Layer 2 of a small transformer language model trained on English Wikipedia (9 layers, counted from 0, width 64). Numbers have three digits each and are written without spaces.
In attention head 0, each number of a token's query is one row of weights dot the token's vector x plus its bias. The head spreads its attention over the tokens so far by the softmax of query dot key.

Query weights of the head. A number n stands for (n - 500) times 0.00074.
q0 (bias -0.053): 500453512551546457512494497497515457511472594568475520545492502466508559554458455529507462513507431423542516550567526460477468567542514514526491470495526500469479479484470488570476499563472534
q1 (bias 0.076): 481440514516495489524512487496558488500534538530459540570530461533509491489488510514519521508471512517439518444511516468529457528460502492489532524551572569476473596452456496499529543498481491
q2 (bias -0.041): 502577464482504519546570493484485495533478521559552461573472526504572475493506489530482467436390554550507589566524458431489498438521527541514548454481481506486612467394469482486487485545501548
q3 (bias 0.032): 496464536475505446475461469530531565464516431544459527462550525512493452462502519485499501496493489505435495417496505479489430563458444443515469463548519504432485522513513401472521531462507469
q4 (bias 0.083): 477402551572349433439472410544684533372620537527372518458705439532455450494577611431517582502489412397323491408598504571543469613429387470557432514616640695518507527542441379475577556389580471
q5 (bias 0.105): 476530553469518488504477473568528528525551532496527535574499507523464520458534481524573551578559496514498519453465538533508571525489499495588524557469476415473590440467519518499542529475434531
q6 (bias 0.124): 476518531553488493564458515515511517541534544470447519501505497522557458476525545401524490421461506456459553365483542507406483529500487498472515515597554556514470549459452430461525508488537486
q7 (bias -0.002): 518535472517491448580493498505459454558519502556525532560510460537530484481467516497533453504492443603453486552552440520483432481456492496455474482525463534521549502434485401565550498482469485
q8 (bias -0.021): 504718416372613766565666634450071475639564487328751467457183607330437649550372333615388418582590667481798408572389474624556418529499687544470555464323314391514404413443667606754348412614543596
q9 (bias 0.209): 500443571545471501518437495473573478553547470535422431430521441564480433522554570464468567445517491499478541283505484501541586550491502534585502553586556514500452651463487428421561505483418522
q10 (bias 0.018): 476339587685328170380278418534932561338474517672126543587920430709505324454694700397526604377454303475112546405639529481523681648552377496491436606684742601565456629566292342358717646290558452
q11 (bias -0.002): 472461542534498475507502444487543510474531509506461466474500523474450497522502494552520511515545485403511522485509531497522518621489496510554479488510517472523550503427487516523483576510521527
q12 (bias 0.125): 500484483436506440476450461535542500458528433501471533399523502473524496570528524518506524506510496480501476424535471464503468566443468460560485463540529480500421493478468530508510521467443498
q13 (bias -0.016): 537562480544531501558537508444429534499455495529560475480442458489508554509464463551468492548493542544549511568492540451524480472492518521440502497466485463497463441443500524539513489547550499
q14 (bias 0.072): 481375558547419472450479506504535456471534432444425554463560477555439494474473540496550529564601385537397423429545521520511475519431423460469540477469511540518499563510547407469501472468562488
q15 (bias -0.122): 534286517597362323359388454553864546321481502637225519487869366626537371428691651445544651441491415474198612583646556361507555569553349424478446549701758611536461625579389447339639597360511411
q16 (bias 0.024): 527373545427485437463419497516655388433518535533442530372683463543494417479556584426568577501538494451483493302502581441569542559506462518583374516534571583551500600636423493451506537479490514
q17 (bias -0.186): 508504450512538466467523430511490557489455555424478455470468476465563586537482421571515435451499489423550526593535529483430450445558516492505503487481474496537496366442433510488449489536463516
q18 (bias 0.152): 515509490472541520543530499456485472460470561447504548419478460461458520472520509504434505463561501422538494410461608479483535530505537491509519521459470433483530497503498484493503514496514474
q19 (bias -0.156): 517543467477423483449521459493485557529501502400544437532519509484550510499514452518486460522445545558513530650528429491533432484527535430480490538500493538568449445426503612525524441479506521
q20 (bias -0.130): 536428414473463534439504509485475553533497453501489471448475467536509435550487484532529477511426544467523494602444449456577470465529523476527466463561519537436514490549528512441498519454430492
q21 (bias 0.104): 499522540529496519527506506467520477538498524500462494509521476536572507503505512504538505478470546390473511421508542532551534501501520535514568542516505503477526609485500512419529541546452518
q22 (bias -0.287): 647536402438453532410570487433320618582439484391578437372453579436504513565505423508387463447439558591589546925474386538413511380624579517394503475427435399563433450605578470594394379581452566
q23 (bias 0.030): 463448524529506401479533414517502475423523525490432575560510471454490473507486501464603484533483484501408479387519551457491441546429457500520488428541547539513436420483448561534506534470539500
q24 (bias -0.048): 544542531510551456529481532482487479500480464561492470568466512505474541483483512532447525511545485612491519541530535500514493494466467495448503497483484491495472458515481501524487463514481466
q25 (bias -0.137): 588381513589293311401317361596862491358453460590249512540800353587572302374731613418648584440426337433221498636652578507511586536534333410428357553671787613539498571610442444334630545376595473
q26 (bias 0.173): 450496566502492495513453473536629387451553475581393509562519440582492452475548564448560507527519476429500549188520543519493524558459432497551499498627545597470458483369380563447550574453444516
q27 (bias -0.273): 693356474527361327343466453531774520470367479601305528543760343559646344475636548432486492365363450379402553841682578396451513559588415442509462499705604522544483594569452447256541460477410487
q28 (bias 0.139): 442346647689361328331254362620950469294540484638189499486877356704507362468674712305580610477424332473124595230646501452593631555472243415530429518691761677458527598574377432289631601239540381
q29 (bias 0.311): 419581639491581590590382569511476337446579557600467503489421545485373602495515567484538599574596522522496478024442556492586577567396532412568505595479550530392433579536458532533563571434503442
q30 (bias 0.112): 462452483522495465506466469525525548425540434555451528587513466524450470544495545494488570515566458490449458405526419455505537567438441485552496407510508496551508523395506369501512568429570480
q31 (bias -0.057): 541401563610494424431507427474540518521530519487476501483549481520513499502485536497520469516502429530426517456561537547491451494509398512518512517534514583529486489453486442436499473519615504

Each question shows a short text with each token's key, already scaled and adjusted for position as the last token sees it. A number n stands for (n - 500) times 0.00063.

Then comes the last token's vector x. A number n stands for (n - 500) times 0.0055.

0 "en": 391592435577572596592441532642242511556444504451595426495439425545276535505389638367307698581500
1 " Art": 412496456589590579647465485657343561558425553582630466538423456558407584468533567454215558621619
2 "ill": 447543437541573554554451463555325529469455560558543475401503445539555564551533514577146433485613
3 "ery": 368528458577608509600461473611403539551424580631601471414511506534567489468615529567149410577626
4 " Reg": 448513448519570531513425517569463546497419513637658452498424438542418611475479547520365523582540
5 "iment": 366492449551610473550473495606468523514378580594623459428518491466627510498599461620168385575595
6 " (": 376548443551541589536469431585660511525474517631564403470453412501370489518647581547538597561519
7 "A": 454524436551587482535431456570447540549417603619575476423479484517572487534551473582310476529605
x: 524507430453599371676420646678476407360577554468471335579711392630367427574455342504541593593437494499572524163513516513536550560445259585653494578409616493499533522543493608404505555413519383
Which token does the last token look at most, and with what share of its attention? 6 " (", with about 20%

0 "ity": 404554458561569584616454562669232545582417526457582423502418417540312532467433614370218683597536
1 " to": 383556419525565599553432470621435539595454552515560463515418398504434522476429564475414654584501
2 " tr": 412548457539659502512387463649439652531394563650663428497471458533461585463485507518204547599631
3 "aining": 400568455523569530524497486554432506508442596612582492424532481471636513452565422580224395552537
4 " are": 389577476589613591548478428584441528534459517552602443482511483513427510486496572529354552588532
5 "as": 445524424574587533512488495508363520501459556624541530428559460498679476530576455613178404547608
6 ",": 398551507586576558527443494574553546565471486619531425501477436537472510484580517554499517565523
7 " as": 423516415573594548546473493547585515580450516598516480545486451475518510457551498537537601561506
x: 470539574402514506586576473462570554479502561506522489464620433630436478499569765531538681474614475559346512116612483468562618595413454498538344476437607523342468420380619572484412596543370456
Which token does the last token look at most? 1 " to"

0 "ates": 397593457555562600587469544652254513563439523410586438487427413520291544475406628357276712585492
1 ":": 386526447597621556542462529584360554589451494500563452500467410518412542486487566438332592588546
2 " ": 426533461602551586503483549583403552535465514582600434506448438509515520501528497475281635601526
3 "43": 444528482566615486522483460581283559473405598546598439447530485509607540504527463604091426549579
4 "°": 446534541544573515507479407585509597475382533587535418441425433572527528464605505551313452482592
5 "20": 464540504591583453511496412576328564471403573613576472412544488515639494513574446589159380528592
6 "′": 367529519557571543563488301630605556513394538675595397468404392571404517461661590543438529502566
7 "37": 464511481544591484518500423571407550469379601596591461451504464523687493492579450685210373532574
x: 481470476610616487466304634522470405483972556609340578511572497462541552509638414384546712435441537529571464267508522582546474513461429448520366531447613335475492477390250557495671536338552410
Which token does the last token look at most? 6 "′"

0 " she": 382593452568567590604413551695192556588432540457603403518422455546264552453374663323228774617507
1 " pl": 375510496596636524576428477640413600538362533615660393462412473512439595434527518451158572634612
2 "aced": 427560486488550503497547463502463507473455549580511477456549455438629555471557400597277358531506
3 " t": 407519427573576567555424475629474578570414541640653468503424451550519534478583576546266679572590
4 "ent": 434514484542574494521519441495430551470415558640581472377542500482654511518579404679113246522589
5 "h": 474513487552578484534464458543429560504424544632500455433517468514653486533604465648215456495615
6 " in": 399541430585588600518444471543554524537458545603531415508431414525412536491477559487540602575496
7 " the": 437558454568564515552456390579435570530448561631594449460518436504473478539486512540398548562538
x: 611651363457582519524414372550573498454438543528488545518545535634250603579427524485561638536538432435390607136578603534587523521408560393579451450598558429632562567518463544435499573305469382
Which token does the last token look at most? 6 " in"

0 "ent": 399557466555563585585451547644247534565429515461598420500431426547309531479397615387245654585511
1 "ion": 413495441551569564581483506602383544525394577570577455442458454517508536501536480535159444563623
2 "ed": 417581475522557503519486502555494528507458560554540466455487482510528520462500462553343475529514
3 " in": 403549421571587607521416499563487530549458539555548426512419408525388537481434582445500649584490
4 " a": 439548404541559547557474463596456559539450538586603459478468449521442496546460521566392619568524
5 " d": 422515456577578547547474451577588547544455481633633481522412442560489545467560550592416554571536
6 "oc": 442525464581612483517468397560450566515399512654604517425538508468556503489614465610213352541622
7 "ument": 381554464577631476547516448573405550480407628609639459382534559454641540470609442604026278591625
x: 415608574457430432479451436510717453501598390602525584582347463468605567513580301531448534556633510485363327198453507518430663558538533386570460680703528503528527521454243551620617504395629225
Which token does the last token look at most, and with what share of its attention? 3 " in", with about 20%

0 " direct": 409599437555561587588443523666243538567465509418608417516436445555272566475377654363274710589491
1 " pro": 400548443586608537562454493569436539567471529610621412432439512481492527454539547476227555612528
2 "x": 444540475544598529527478532518397496502474484595578504407531446455594535575554421613228402560542
3 "im": 405478431576594526571477429563385512477406533562564513416497456474616544534561461612182372527594
4 "ity": 431516460558594527560501524565382547525413581601571463410477488505619513475587440565096386558630
5 " to": 390559419531574593546441441604566531590461551572561467509413407494497521477494543538502602583503
6 " tr": 412550470545662493508399430645541657522398558689655422493476466532496583468527492561278501591637
7 "aining": 404568461522571526523504459557506502506444597632583496412541488467657513451596418612298370554540
x: 496499642555584408582398485585593557516492469526559573528593502440548584530580337490354579633621449457367575102424449579589559520443451400461346564657629409546532453556430565354505576429498430
Which token does the last token look at most? 5 " to"

0 "s": 397568466572557582609457580665258528572433525447579428515426417539306529470403612363278714593508
1 " where": 392582463550562600565403514650337550547449528531555425546464441536335557439458609375360689591510
2 " she": 379567468578595540583413481643332573553446583617601427475475528537463529449492577474172599610567
3 " fin": 461577462558654521512396443567482608476422574635613438461507545522494559485593514520245495536579
4 "ished": 371577457520601484511507490554542529506428608641579469432509521482588538454575431569293398564552
5 " se": 373519449534622516547477404615589570534426540585582457487463498463551546463600525581267528575562
6 "vent": 448603484547653512482496487472409554476459572659630491373584496504525564561571493574189386560569
7 "h": 472518500543588473536460451546457554503429540634498464429530475515646484527617472645250454486610
x: 542599390578430413604340462494633456343679525562434485410527473331437360456437484456530649535576541530524580248547631470404744448367467356737614415390461672479449561511505495614735635492460417
Which token does the last token look at most, and with what share of its attention? 1 " where", with about 20%

0 " sp": 408593477570579624609416525708249560584412513471627389520380418571231553467414674309293792603511
1 "ok": 397543426573586559565475495529320502507456544591569466406488438447531575523518512473211573559575
2 "e": 381506449584603556549466476561400511516442524548537455432487462487566536528527488555199484537571
3 " in": 399548427589593602521438493553489526540460545573547415511420409525401540489445570454485630579496
4 " f": 439538481539580552551442419616547602557440543599579430470405450544475542482571548519327653537544
5 "av": 461518483540594487516471440525465540442418561553496538438500503491677534467589412639180336468580
6 "or": 393488426599553490554446486588439528517405568581533456462503476515650484495578479594197403535599
7 " of": 379532456574574572526454424572572492552462507596529444500463438503505500476537502556516485559481
x: 511450664555542475536373505445565553604413447543507577485537530576424573601701634450541656564556483476393655077586573523469527541566468353494376456447515475585525483518428535537430505445400436
Which token does the last token look at most, and with what share of its attention? 0 " sp", with about 20%

0 "ers": 393577478572575575610457534663268544566430502472594432506451434543299533479440624374242680577522
1 " (": 369560437566539597540456494592479518534471523569575392491431397504337501512559589453389670563507
2 "m": 416523472578637474575427527588387545478399590586625477454461477506568514483512453585135486560561
3 "ost": 443533450534563474513494448517396484475420598579579525408539512430724508446587405613174389484546
4 "ari": 348531462559623481543429460580336532477415556599583431418574444460608566488544513547148408586587
5 ");": 398570461562624522531492516588516551541482487555548471514544452507475517480580493493439532552540
6 " this": 446614481549590501571477391589417572498456584651603444446536475485544536511532466552287453557546
7 " ref": 408556506558618540584457341664555610531411546659626445465445527501435620403634542472307530580598
x: 524649728489410545454229234500547455441496465567496610426392470600615609559381525447512590611556613506306454282447535304513565661374471570614499704755410679330594606491397520661351390333577303
Which token does the last token look at most? 1 " ("

0 "ina": 388573436565569615610438528659201537577438526461577414508426395544276544507397646337266712589524
1 "\n": 409567429544540576592453490599497565520459502539583466495416374486377568519563582486454618584517
2 "-": 400514404567539559510418557640378545570439542518584426523415435563476434489465546504266644534545
3 " C": 433503452595556555542422513604431583542429547666653410491403453532433552482485525474279623603577
4 "ant": 450531480513572484520518413531484556490448578628487447372558490482679528502611409606182284477606
5 "on": 426488413604626503521446485530417571488422567573549480425483540528608537482520457565139320535631
6 ":": 385513474600647527501491480554533545569469485558538452471506449503507517493559495528429465566543
7 " Her": 464591482568540554547450437544385559497492576692562433462478478528492538547524485465283551522545
x: 503617432359446454638324368694644515447411482426605392526558479507391478515555385310589592586539454462570670201672603492532473477372643702640568467541555636386438610573484500504536595328515225
Which token does the last token look at most? 1 "\n"

0 " made": 400603443529552613589452551682240525575444525388589418525410437542270564447366659320295758590480
1 " her": 427579460558584528588441474611271570551459554574585434441496483533387553519439577453225618587546
2 " ": 422541458591555592498481557591403547541478504574579427505465452506494529502531517460300643618530
3 "el": 417520491546560491548481447537439514472441553570496425420536475464605485528559409605183325522572
4 "ite": 379558466539610520539518464540433483511450561659562492388584472478673508480616474582215399542565
5 " deb": 384565482518643479502414490627535586478411515703708427468492516557515599447551512552283427608565
6 "ut": 481573459545591454478476546459431523463455576647536481384590486461632535527566392606247395519562
7 " at": 346544425525586555525426477579608489514452557675595433497478425520458547447535559523590587588481
x: 427420679498663476529289417494428547599480491591347609464612534647395442672685747601511462560545552386488619109570458633516546509449532490469474475478593440470545404504530492457568520463465420
Which token does the last token look at most, and with what share of its attention? 7 " at", with about 20%

0 "ill": 409580455564546615602443544655224522559452511435573417505424402561265561500397644354293715566508
1 "ery": 370524457581596533604457489624340549559427569598595462437483483548514501472570553521116460582617
2 " Reg": 440511443518576537527418531586413554507409513610661448508414436552387604467459569491321550589543
3 "iment": 368485452551610474549472509605427533519377573582622455438509483466604510495578466597129396579592
4 " (": 379542446551537590535463449583604514528470515618564401477445405500372488515627576527478609562515
5 "20": 457561510573568457524506413596351559465421568602542469409552501522590504515577465555208395526587
6 "00": 454527506544588455533467452597390549479386629677590446436519504526666493457607439611186443491603
7 ")": 416556477561604519524455523575527557522447540605544438487521486536481482499599491570358476551582
x: 556513471495555533544501562622710548415641547478466514531429440722459393446536536437536516439492374543615405112684464424471764548417607338457540672486503458412428477423540555522595638484477413
Which token does the last token look at most, and with what share of its attention? 4 " (", with about 20%

0 "ent": 399557466555563585585451547644247534565429515461598420500431426547309531479397615387245654585511
1 "h": 466517478553576536547446496575330558528433534582526438476475433538522494517523528523200584535592
2 " on": 392547394550591594555453471585485524566438563558588452491406398527390564491463579480460630600522
3 " un": 487536428546571564494467507538580539539470485618555448479464462498468545488580527544490615518525
4 "ev": 415508452580585610540474410578417518517429488521557507461464473492519553522576516531228485516576
5 "en": 400551446579607492533487454498408507482458534620547478406563497517593491560530453621209329532567
6 " b": 478532482531563547529409450583604594513417556676614417460416458559530555489604529612361582523576
7 "ars": 405533465566598529551486481579489532515419562624564491435566451492627535489618481590283436564604
x: 432523650561400501582628470531635502386610510544459551457505314306578583433535687607518483524643519526484632157482400478482616517377388422555479527597588410416453353563591547349623627337463581
Which token does the last token look at most, and with what share of its attention? 2 " on", with about 20%

0 "ar": 403579449557545587602420535676241542569433514451562415525431389556275538483401655339317718583509
1 " sk": 392533462557617592604461434669423559519418535567665460492384436534446584488530567504217646561567
2 "yl": 405512456573605554570478424578323527483431547614573445412518439498498520587508466564157427537618
3 "ine": 377565457560611546573454426575376545526438590622575481420516482499573520508590498518127430532586
4 "P": 436527534568592509546462431595397506518413568586613495392472491462573510472599475526180474557585
5 "e": 389505441570605554556467454559494518511436527575532465427485461481585541525569483595286452536577
6 "ace": 409537444539606516568499496531458512500427574643564467393523467464616548473631446556225386550579
7 " B": 470530473529502564551413504603537563517422556680615424507397421548477579478569538515406672545561
x: 412448471477497554594271355529460455477583455565451537504733520679432434470455563482522566509449396408648690248596537535486682412264367612770513574408591415386454588524506569658703488352551427
Which token does the last token look at most, and with what share of its attention? 7 " B", with about 20%

0 "n": 393584452572585561608407550673283554574429514461603422519419424527305553475401634366287717603513
1 "ian": 395530416530612503592421436615358551558405559591557453421491438503471524504516544487254485573610
2 " War": 434581468550567590555426521570379538538438590685617444464469460510485592490624544431250591574577
3 ".\n\n": 384554460543558612619450441655497559562432513563538448520416385526304573448565633398540698638538
4 "==": 368527444576606546624413381702489613553376548610551388518401384576356518473584639430420628548603
5 "H": 471529506539570509499456494590419534506435608586556462415501494479662489492565434566202540501599
6 "istory": 432534467546614536549541479575414539487430607574592482435512501484608569459599466558184354601591
7 "==\n": 407522442528544603610452408651634558510416549577548439520417389494446552458620589554578571621564
x: 416454574569514504404397495432681484358737580528473661463503415589575584489548541630403447579426513522399592140480527535498616529347546569378486537406653433454478446462534556561534738362421679
Which token does the last token look at most? 3 ".\n\n"

0 "b": 420594474551557601599403548682257548573415515481610414517392415562254557479420650334302763573515
1 "or": 379517421598555535580434526637370527543410557526551438489462449528501503481518549486222540560573
2 "g": 419543444533606471554478520539414527479447568627585538412506477483620551485512462612181402563576
3 " (": 374553441563541590539470461581584516526473522608560399479444403503361498517617575510470621558514
4 "17": 448554501586608494545475414631270573501428564574552438434542474550532529544507501559180435569597
5 "10": 486549514550582468525482426590370559501413589629553466433546472513643491532618431612189448485601
6 "),": 393580476567601552507448500590531546527482514593543418497522460552418498482550550516474547563533
7 " G": 408499432553552526549429494621551561547430539682659458514403432545499574450530542539435640588546
x: 405519583498626361531238384499456417511565511449337500526591631780406517472443727641433576547419467381535600274472555478540534387402418586811403533470571472421471519547444542577705486356638488
Which token does the last token look at most? 3 " ("

0 " Reg": 416564440542562602589419557669233537565413496453636418543390404562223574466376668339315745605495
1 "iment": 371490437561607490555470533610338532523373572549629447448494468461574524501542482562081439587586
2 ".": 393487446547581532569401510630453567596419527544530438486455415517436549458573561516355611569576
3 " The": 447537448564538516562439452580353562531444566619602464504489417505465493515475521481315598555533
4 " reg": 459514443548620514505460493567463591518419503647653481487468492544468580483487519581304457601575
5 "iment": 372477448556595467535486514587418530513368577587615462431526496451668505499590425634097334574593
6 " c": 441458453594592520542443473593551602556400511685641436474418467559494503476544522617346560584591
7 "arried": 390556433488558542480503462574556525482471565522537441448527481525527527457544519620412458515531
x: 471392494603696352412453469635720528486581525549526602454433469663541517598711578467488571536630582498440478156325425520504620432416590202473377593492477495461464499416455452513518692559578509
Which token does the last token look at most? 0 " Reg"

0 " She": 381589450582563601604420549692185537578440531452606391524419439551239548464367675313249792613496
1 " c": 429497439595599567564430517628391599570423521615650410492400453576373545471466586498249672608577
2 "urr": 482542439537633498486451493591369591445401585635609454437543523541584540493543482650110387530632
3 "ently": 373578463551595506532462464625446569533422577606592475466529557476582515433555479609192375610564
4 " tr": 408559470555662498514400437646498651519399553692661416495481469528472586472525500545242514594627
5 "ains": 418544448567591564555526472548455503493441582606557454421548466493562513524560455626301414559567
6 " with": 375569455549572573560435458615515520575442543591548423524480437505430499467515573468488636557497
7 " As": 466536505551538561555515508527501477524454525655564486515468422477526551472585452505424559552504
x: 371409566377510542712486368436471523486519467569573421514631347538455449495611604371554584446555403559395657208649478504595663633288405637713465399564630461348397427532561578527500506388543476
Which token does the last token look at most, and with what share of its attention? 6 " with", with about 20%

0 ",": 389580462578556619569437571659257536587458509439575406538423410555275544468385626344346720602487
1 " se": 369535437544615537566467444642421574554415549517612445482433470469462557464505556481178615589559
2 "vent": 437605485550641511490500517488328555485455565618640493377569488494495573556530487529116424562560
3 "h": 465511496550579477532464478537384560506433540608501458437517465509633487526574463604173481493606
4 " on": 384543401556593575545470460558539517551443559597579460485421410518425566496498549513485588589521
5 " v": 441529521561554555577457407613594576518406503626594441480396480506503562491621478554295490539580
6 "a": 370498459599634515572475461564403533503439553631549463436521482528619516499533499596213406598612
7 "ult": 471550526510610498468497418483396551437444542635575458375597471453655514584574379653155258511551
x: 593519462508561536498301523501643515381520561786708527451412374368426530453629468355525648554564407517500474245613452593390486513352599245648586552648506522529492566517244495375704472361653478
Which token does the last token look at most? 4 " on"

0 " the": 405581436567554601591424511666226543579435526447596422525434399537272530492360634350339747595491
1 " St": 384576460553530587518359507635350564534419556605682429531418442537425577485472581427207661574547
2 "ari": 345528457555618486546434473572290530480420558595577424429577438454588568490531512521113415601590
3 " M": 434484459590544557569399503626421552518426550588603422540408439531468562456515512487310680578556
4 "ost": 446520444529559473509500438501410480466422594589555527405557519425743506453606401633190357490551
5 " (": 370548439562539587531481441566637508518477518633553399471460413491374498530649564543516580562516
6 "O": 416539479567581523511440475555386508515424575614595446425495435483547534548533477548258454563575
7 "ld": 441569414514620459510437450519496545481428612665602528404561493464676567545604431663287422491557
x: 492651490445663429459356554600537499423543584584452407540648543335457454516741555456418593574585499409422504178447455479490440406378378460718497643536466600382510552439508477407733577497597491
Which token does the last token look at most? 5 " ("

0 " National": 389543418555594577615409531676226559579406528483632418529408417555251556475400659351271720619526
1 " Ch": 421563518571577557530427471586445571494431563685612391498442467490492539449544518453268582586541
2 "amp": 444514460523613515551456517574310553485391584679619447405504456508543549505542488535113419543602
3 "ion": 417485447555581538571498471578413542499383591626594459412488482501587529521586425608120345552639
4 " on": 393545395547592581544449452569547521558439558594588462482414405519427561497499555519504591592523
5 " un": 486534430540570544492462491539632536533468477644552456470482470489504536490613511577533583502524
6 "ev": 412505456577579598547473389588456521511424486531557506464470482495535546515595512557251458503573
7 "en": 402553446576608484536485442499430505477454533630548481397575504515603485566544446643232307526567
x: 522512497508402475616489519720531431507532473489464481519300393484448393506726613529556584538641397468367620171649422443475447541563541451698523468433486485442460523629365553367637615429578385
Which token does the last token look at most, and with what share of its attention? 4 " on", with about 20%

0 " of": 386564445558553619582432525660259513587444511416570420535410401541290530466370625351345705587470
1 " B": 465530469529511573542397549615363555535418561608628420519402415544426576471475546453268729565546
2 "os": 419500379612621500507446488501358517497425573617600515444566514448631493518559461603178454557593
3 "n": 402533468570625427541429491554472566498445550612551480442528505450679527509543431629140370561578
4 "ia": 384513438577619533560467472574341531535422582676574433395509472513570511512547494540163429580638
5 " and": 389576478563554582551415450624454534575460555572530426527470455510445462477497530481426586574490
6 " Her": 467588484560548551549451443543391558507491576691560436461489478522485543539527495466297563539549
7 "z": 419539483568590523577515440562421510505451552672564518420526482470618518556579422597231428542586
x: 556463582389456473822363445408673446381621499486559413526530520388466446439666641441530602489586387472451538259529454307468518482523533553772648507504413560401429443463568527458622603327622361
Which token does the last token look at most? 0 " of"

0 "ery": 370563451589574576612444525682229540581425543495613411484430445557328524474449632383182650602553
1 " reg": 446529441552635543537437494602379591533411508611675470497440479556397583479455568510260536618575
2 "im": 400477430576601515592469427589379529490382529581585512430489453481568543520574488588192408541600
3 "ents": 395506464592621532580514496572443539535420556576600480434486483496550512464575491605190405612592
4 ".": 400484449538574531569401488621518570594426526561513452484462415518440550457599558541418594570580
5 " I": 419563491560510545589440469628428543544450543647524391504429438531509513489544528470357590563536
6 "ts": 418551455562608531549535476546516524522425568647595518414534495473624522513629424640267374576573
7 " new": 460580444542591486528491447521463558509479557678594466398533507515564528531574464578327443525543
x: 463559489318622448557416388671535495442448507646392341477596668523472516638489417391495687576553381475498477149546642555622476536379483563505396564497523555618604572574368530405597539474497200
Which token does the last token look at most? 4 "."

0 " m": 404562448578564616620425534696249550583414508445620407548392410564245543465399658354313786606499
1 " (": 374554437567531603532464502579468516532470524569569392491436396499349500516557570463373653567510
2 "20": 451568499581566472528503436607275558471419571570552458416538491519552511517535477517162433538582
3 "0": 398541437573613489577456470615281540514386608590646459467488470518529514512511512540118528543577
4 " ft": 387563513586632531536450469567388544501395552624667437448472484523492555482558523546183504575584
5 ")\n\n": 386597494584564564611488366632549560490408497630568437485415400568325527490627614449532565598565
6 "P": 442519544589592500546462388588424515511396572624630484387458499477612487484625456583172432539581
7 "op": 443488483583546507558489466498442472502438537630558497375512447455685492535575423657271351534538
x: 371430554539311601795415461338501465404495488639521368594658549288464486610734569528457540512573489466375582222541585446456505622402510475673443423528608431460573406554365587397692482437516484
Which two tokens does the last token look at most, in order? 5 ")\n\n", 0 " m"

0 "v": 407600456577579594592438528674259539555421501467623453508422429534292546493454638358251709583525
1 "a": 375508428598627556595459497605324542523431551585566446472467441540500534487490564501204527616607
2 " C": 426508442586564558566410521622411582552420537655655423506396439536394559468483568447298663615577
3 "ant": 445529462512580491548506417540491561502437570648498459396538466489637538492630451593219336495614
4 "on": 423487401600628507547440481533428575495412558596554495437474514526580546479546490560177357551644
5 " of": 377532448573572577539445432594547498560459511581531439505454428508468508472516523530512526563479
6 " the": 439552443559572523562441394597423576542442562616597457470512425500452487531477523522408578567539
7 " F": 439530448544523563527401472602571564528426549645609458514412433532483571474578532523442626561532
x: 449538553520557460470286503425418448479517450395311581522556594767485589590482555408476584567416374427567691250532572505500539464322257608791373628400665415414513587553432527591663547442562417
Which token does the last token look at most? 7 " F"

0 " four": 395602430561580579607436515678212543569425531438610424506447435539269542497412657347275759578499
1 " art": 426506465578604545639460451657361614544407545617627474522438480573473587474568549504149490609657
2 "ill": 451537435543567538540461465531303529455458563572538472393520461532598560560537479600096381479619
3 "ery": 369523455580608497591469473591391540545424583642597473406523518528607489470623504579113370575633
4 " b": 464540479533560542534402463594562587506419549670622409461422465560506552493584534589326595520562
5 "att": 459533462512588490512438472590408554471405590653582528434559480520660530486597493632220447498592
6 "al": 436506453542585442548492457562456539486410571649551464434540472508624476503561426617283353535597
7 "ions": 400517469576596532562542504570475523503422595638597476432509516473624530467616406603166358591622
x: 536468600517446478687574416535719519446608428578545516518487458463610512428526405595436506466619486506373520109496465461532743583451467459460505583595615420413466410491452580566597571412486300
Which token does the last token look at most? 0 " four"

0 " the": 405581436567554601591424511666226543579435526447596422525434399537272530492360634350339747595491
1 " ": 423547446600552611512472569600356544545463515561596418515448439507466539493508527438290672623522
2 "20": 451561493577565475535502436598294559468414573589550468426535488519559517513556475529166419541587
3 "22": 422542491569607491566498455601320563490396596603560441451503488523602527493573461573097361577611
4 " World": 368543470537610502578439521575354525501427609653599419486527447483520543489547472471192439588542
5 " Championship": 385570400561626526538445553545390553497412643680655442447484525517585603495619502537098406585630
6 "s": 380541465586602458584485528600501524512407580663605490459515517513618501464608444625249438546579
7 ",": 370560511595595539540441488591569540553476491639537431502494470545459520471592521554502504556510
x: 531474654536510526493299586634572608489550445509511618508504542599363480501540654448514534436514453492504607089610572338495701489477613359456545505556436468529439449494478532599634442550457392
Which token does the last token look at most, and with what share of its attention? 0 " the", with about 20%

0 "e": 382565446572564618589434545657249514575433506430576418511421412526293543492398626353293730584499
1 "k": 416551426597626546568470481546338524489444578588571478412485506486557533531544476535143525543583
2 "B": 483535503516550530527430487585371545515418596595572485424466459516552539519565490541180560498605
3 " ": 426540457596556596506486547604457543542476505591582422501455450507507525497566514485334628612531
4 "19": 463557526576600483521517412590331573472451544618559499398580514505586522524557458585175356567592
5 ").": 396513447525595531563435499631568562566431547600524454494501445521454534436639555527449612561589
6 " Wh": 466527509510539570533430398620508549480442548626593482511484422523492545493604513537354602484549
7 "at": 444554459532596435474473487458494526475474553699543506417632458476675482496589448634309374496546
x: 355612609532445512614425399434483456407362521568320537532487485496441462560538639399478709507601470558463513237685540583493513416350646322763459450529636516516480350537493494291678648570485487
Which token does the last token look at most, and with what share of its attention? 5 ").", with about 20%

0 "born": 404606456552556613576443520676245539567446521420602422498405424573246562497372677352294708594507
1 " ": 413551457594557589506472560610372542538475514563602417509459450524457517496508528450284664605513
2 "20": 446561494579574467538502431603312560466419570593561468423534492525551515512557483531176426535585
3 "02": 433525509534585489581495441625341554475403632599584456465497483521628521448577460590104435537607
4 ")\n\n": 377601488574555557613484382649557555494425503623564434494428413571315523466614624446542580599546
5 "S": 445504478607584512555459417596412519539417565605603524433496495506578474550620480578202503509625
6 "h": 471514481552589468542465438561462560491424562639511452422509478519660485523608470660235443485611
7 "il": 441530476554606495515497412510452520412439550641530429350546480476658486543574386647250259506543
x: 584427651464500453582417509460661482261514506631422498466366456346572565449680440374631671621576449485517556228574467717464537488507747278663494368356622548448515560463302543325680418455598482
Which token does the last token look at most, and with what share of its attention? 4 ")\n\n", with about 30%

0 "vent": 413610461557581584577445560634228541556439517469627429488436420544259567499404643340264716591502
1 "h": 462521481557584514549448500564327561520432537587532447469475436527545500516530514522178573521599
2 " in": 399547425584592607528429501562459531545456547554554420521413403523379548480426581429465651588493
3 " the": 431554448569573527557440424596354573537444557588604453475502425503443494530445529487330593569535
4 " all": 455551496505563520550450425560474525516442520619556487503511451484576533468583471537339507501504
5 "-": 404503399559550551504428521607484544570419536568576469498447451532527454505561530587337564550580
6 "ar": 434522452547559464552430457544403567497428561631474472459567419528635519529570498605237381516597
7 "ound": 442558441564611487474486485461464491448444603585566499381565534455705538476649414657184268525558
x: 350557508492477442455508517585495437483558516687411537553420568298541537662751362381407503610624538495309501184528588608449664541457355366561353571596620385494565580559276500480682395591531411
Which token does the last token look at most? 2 " in"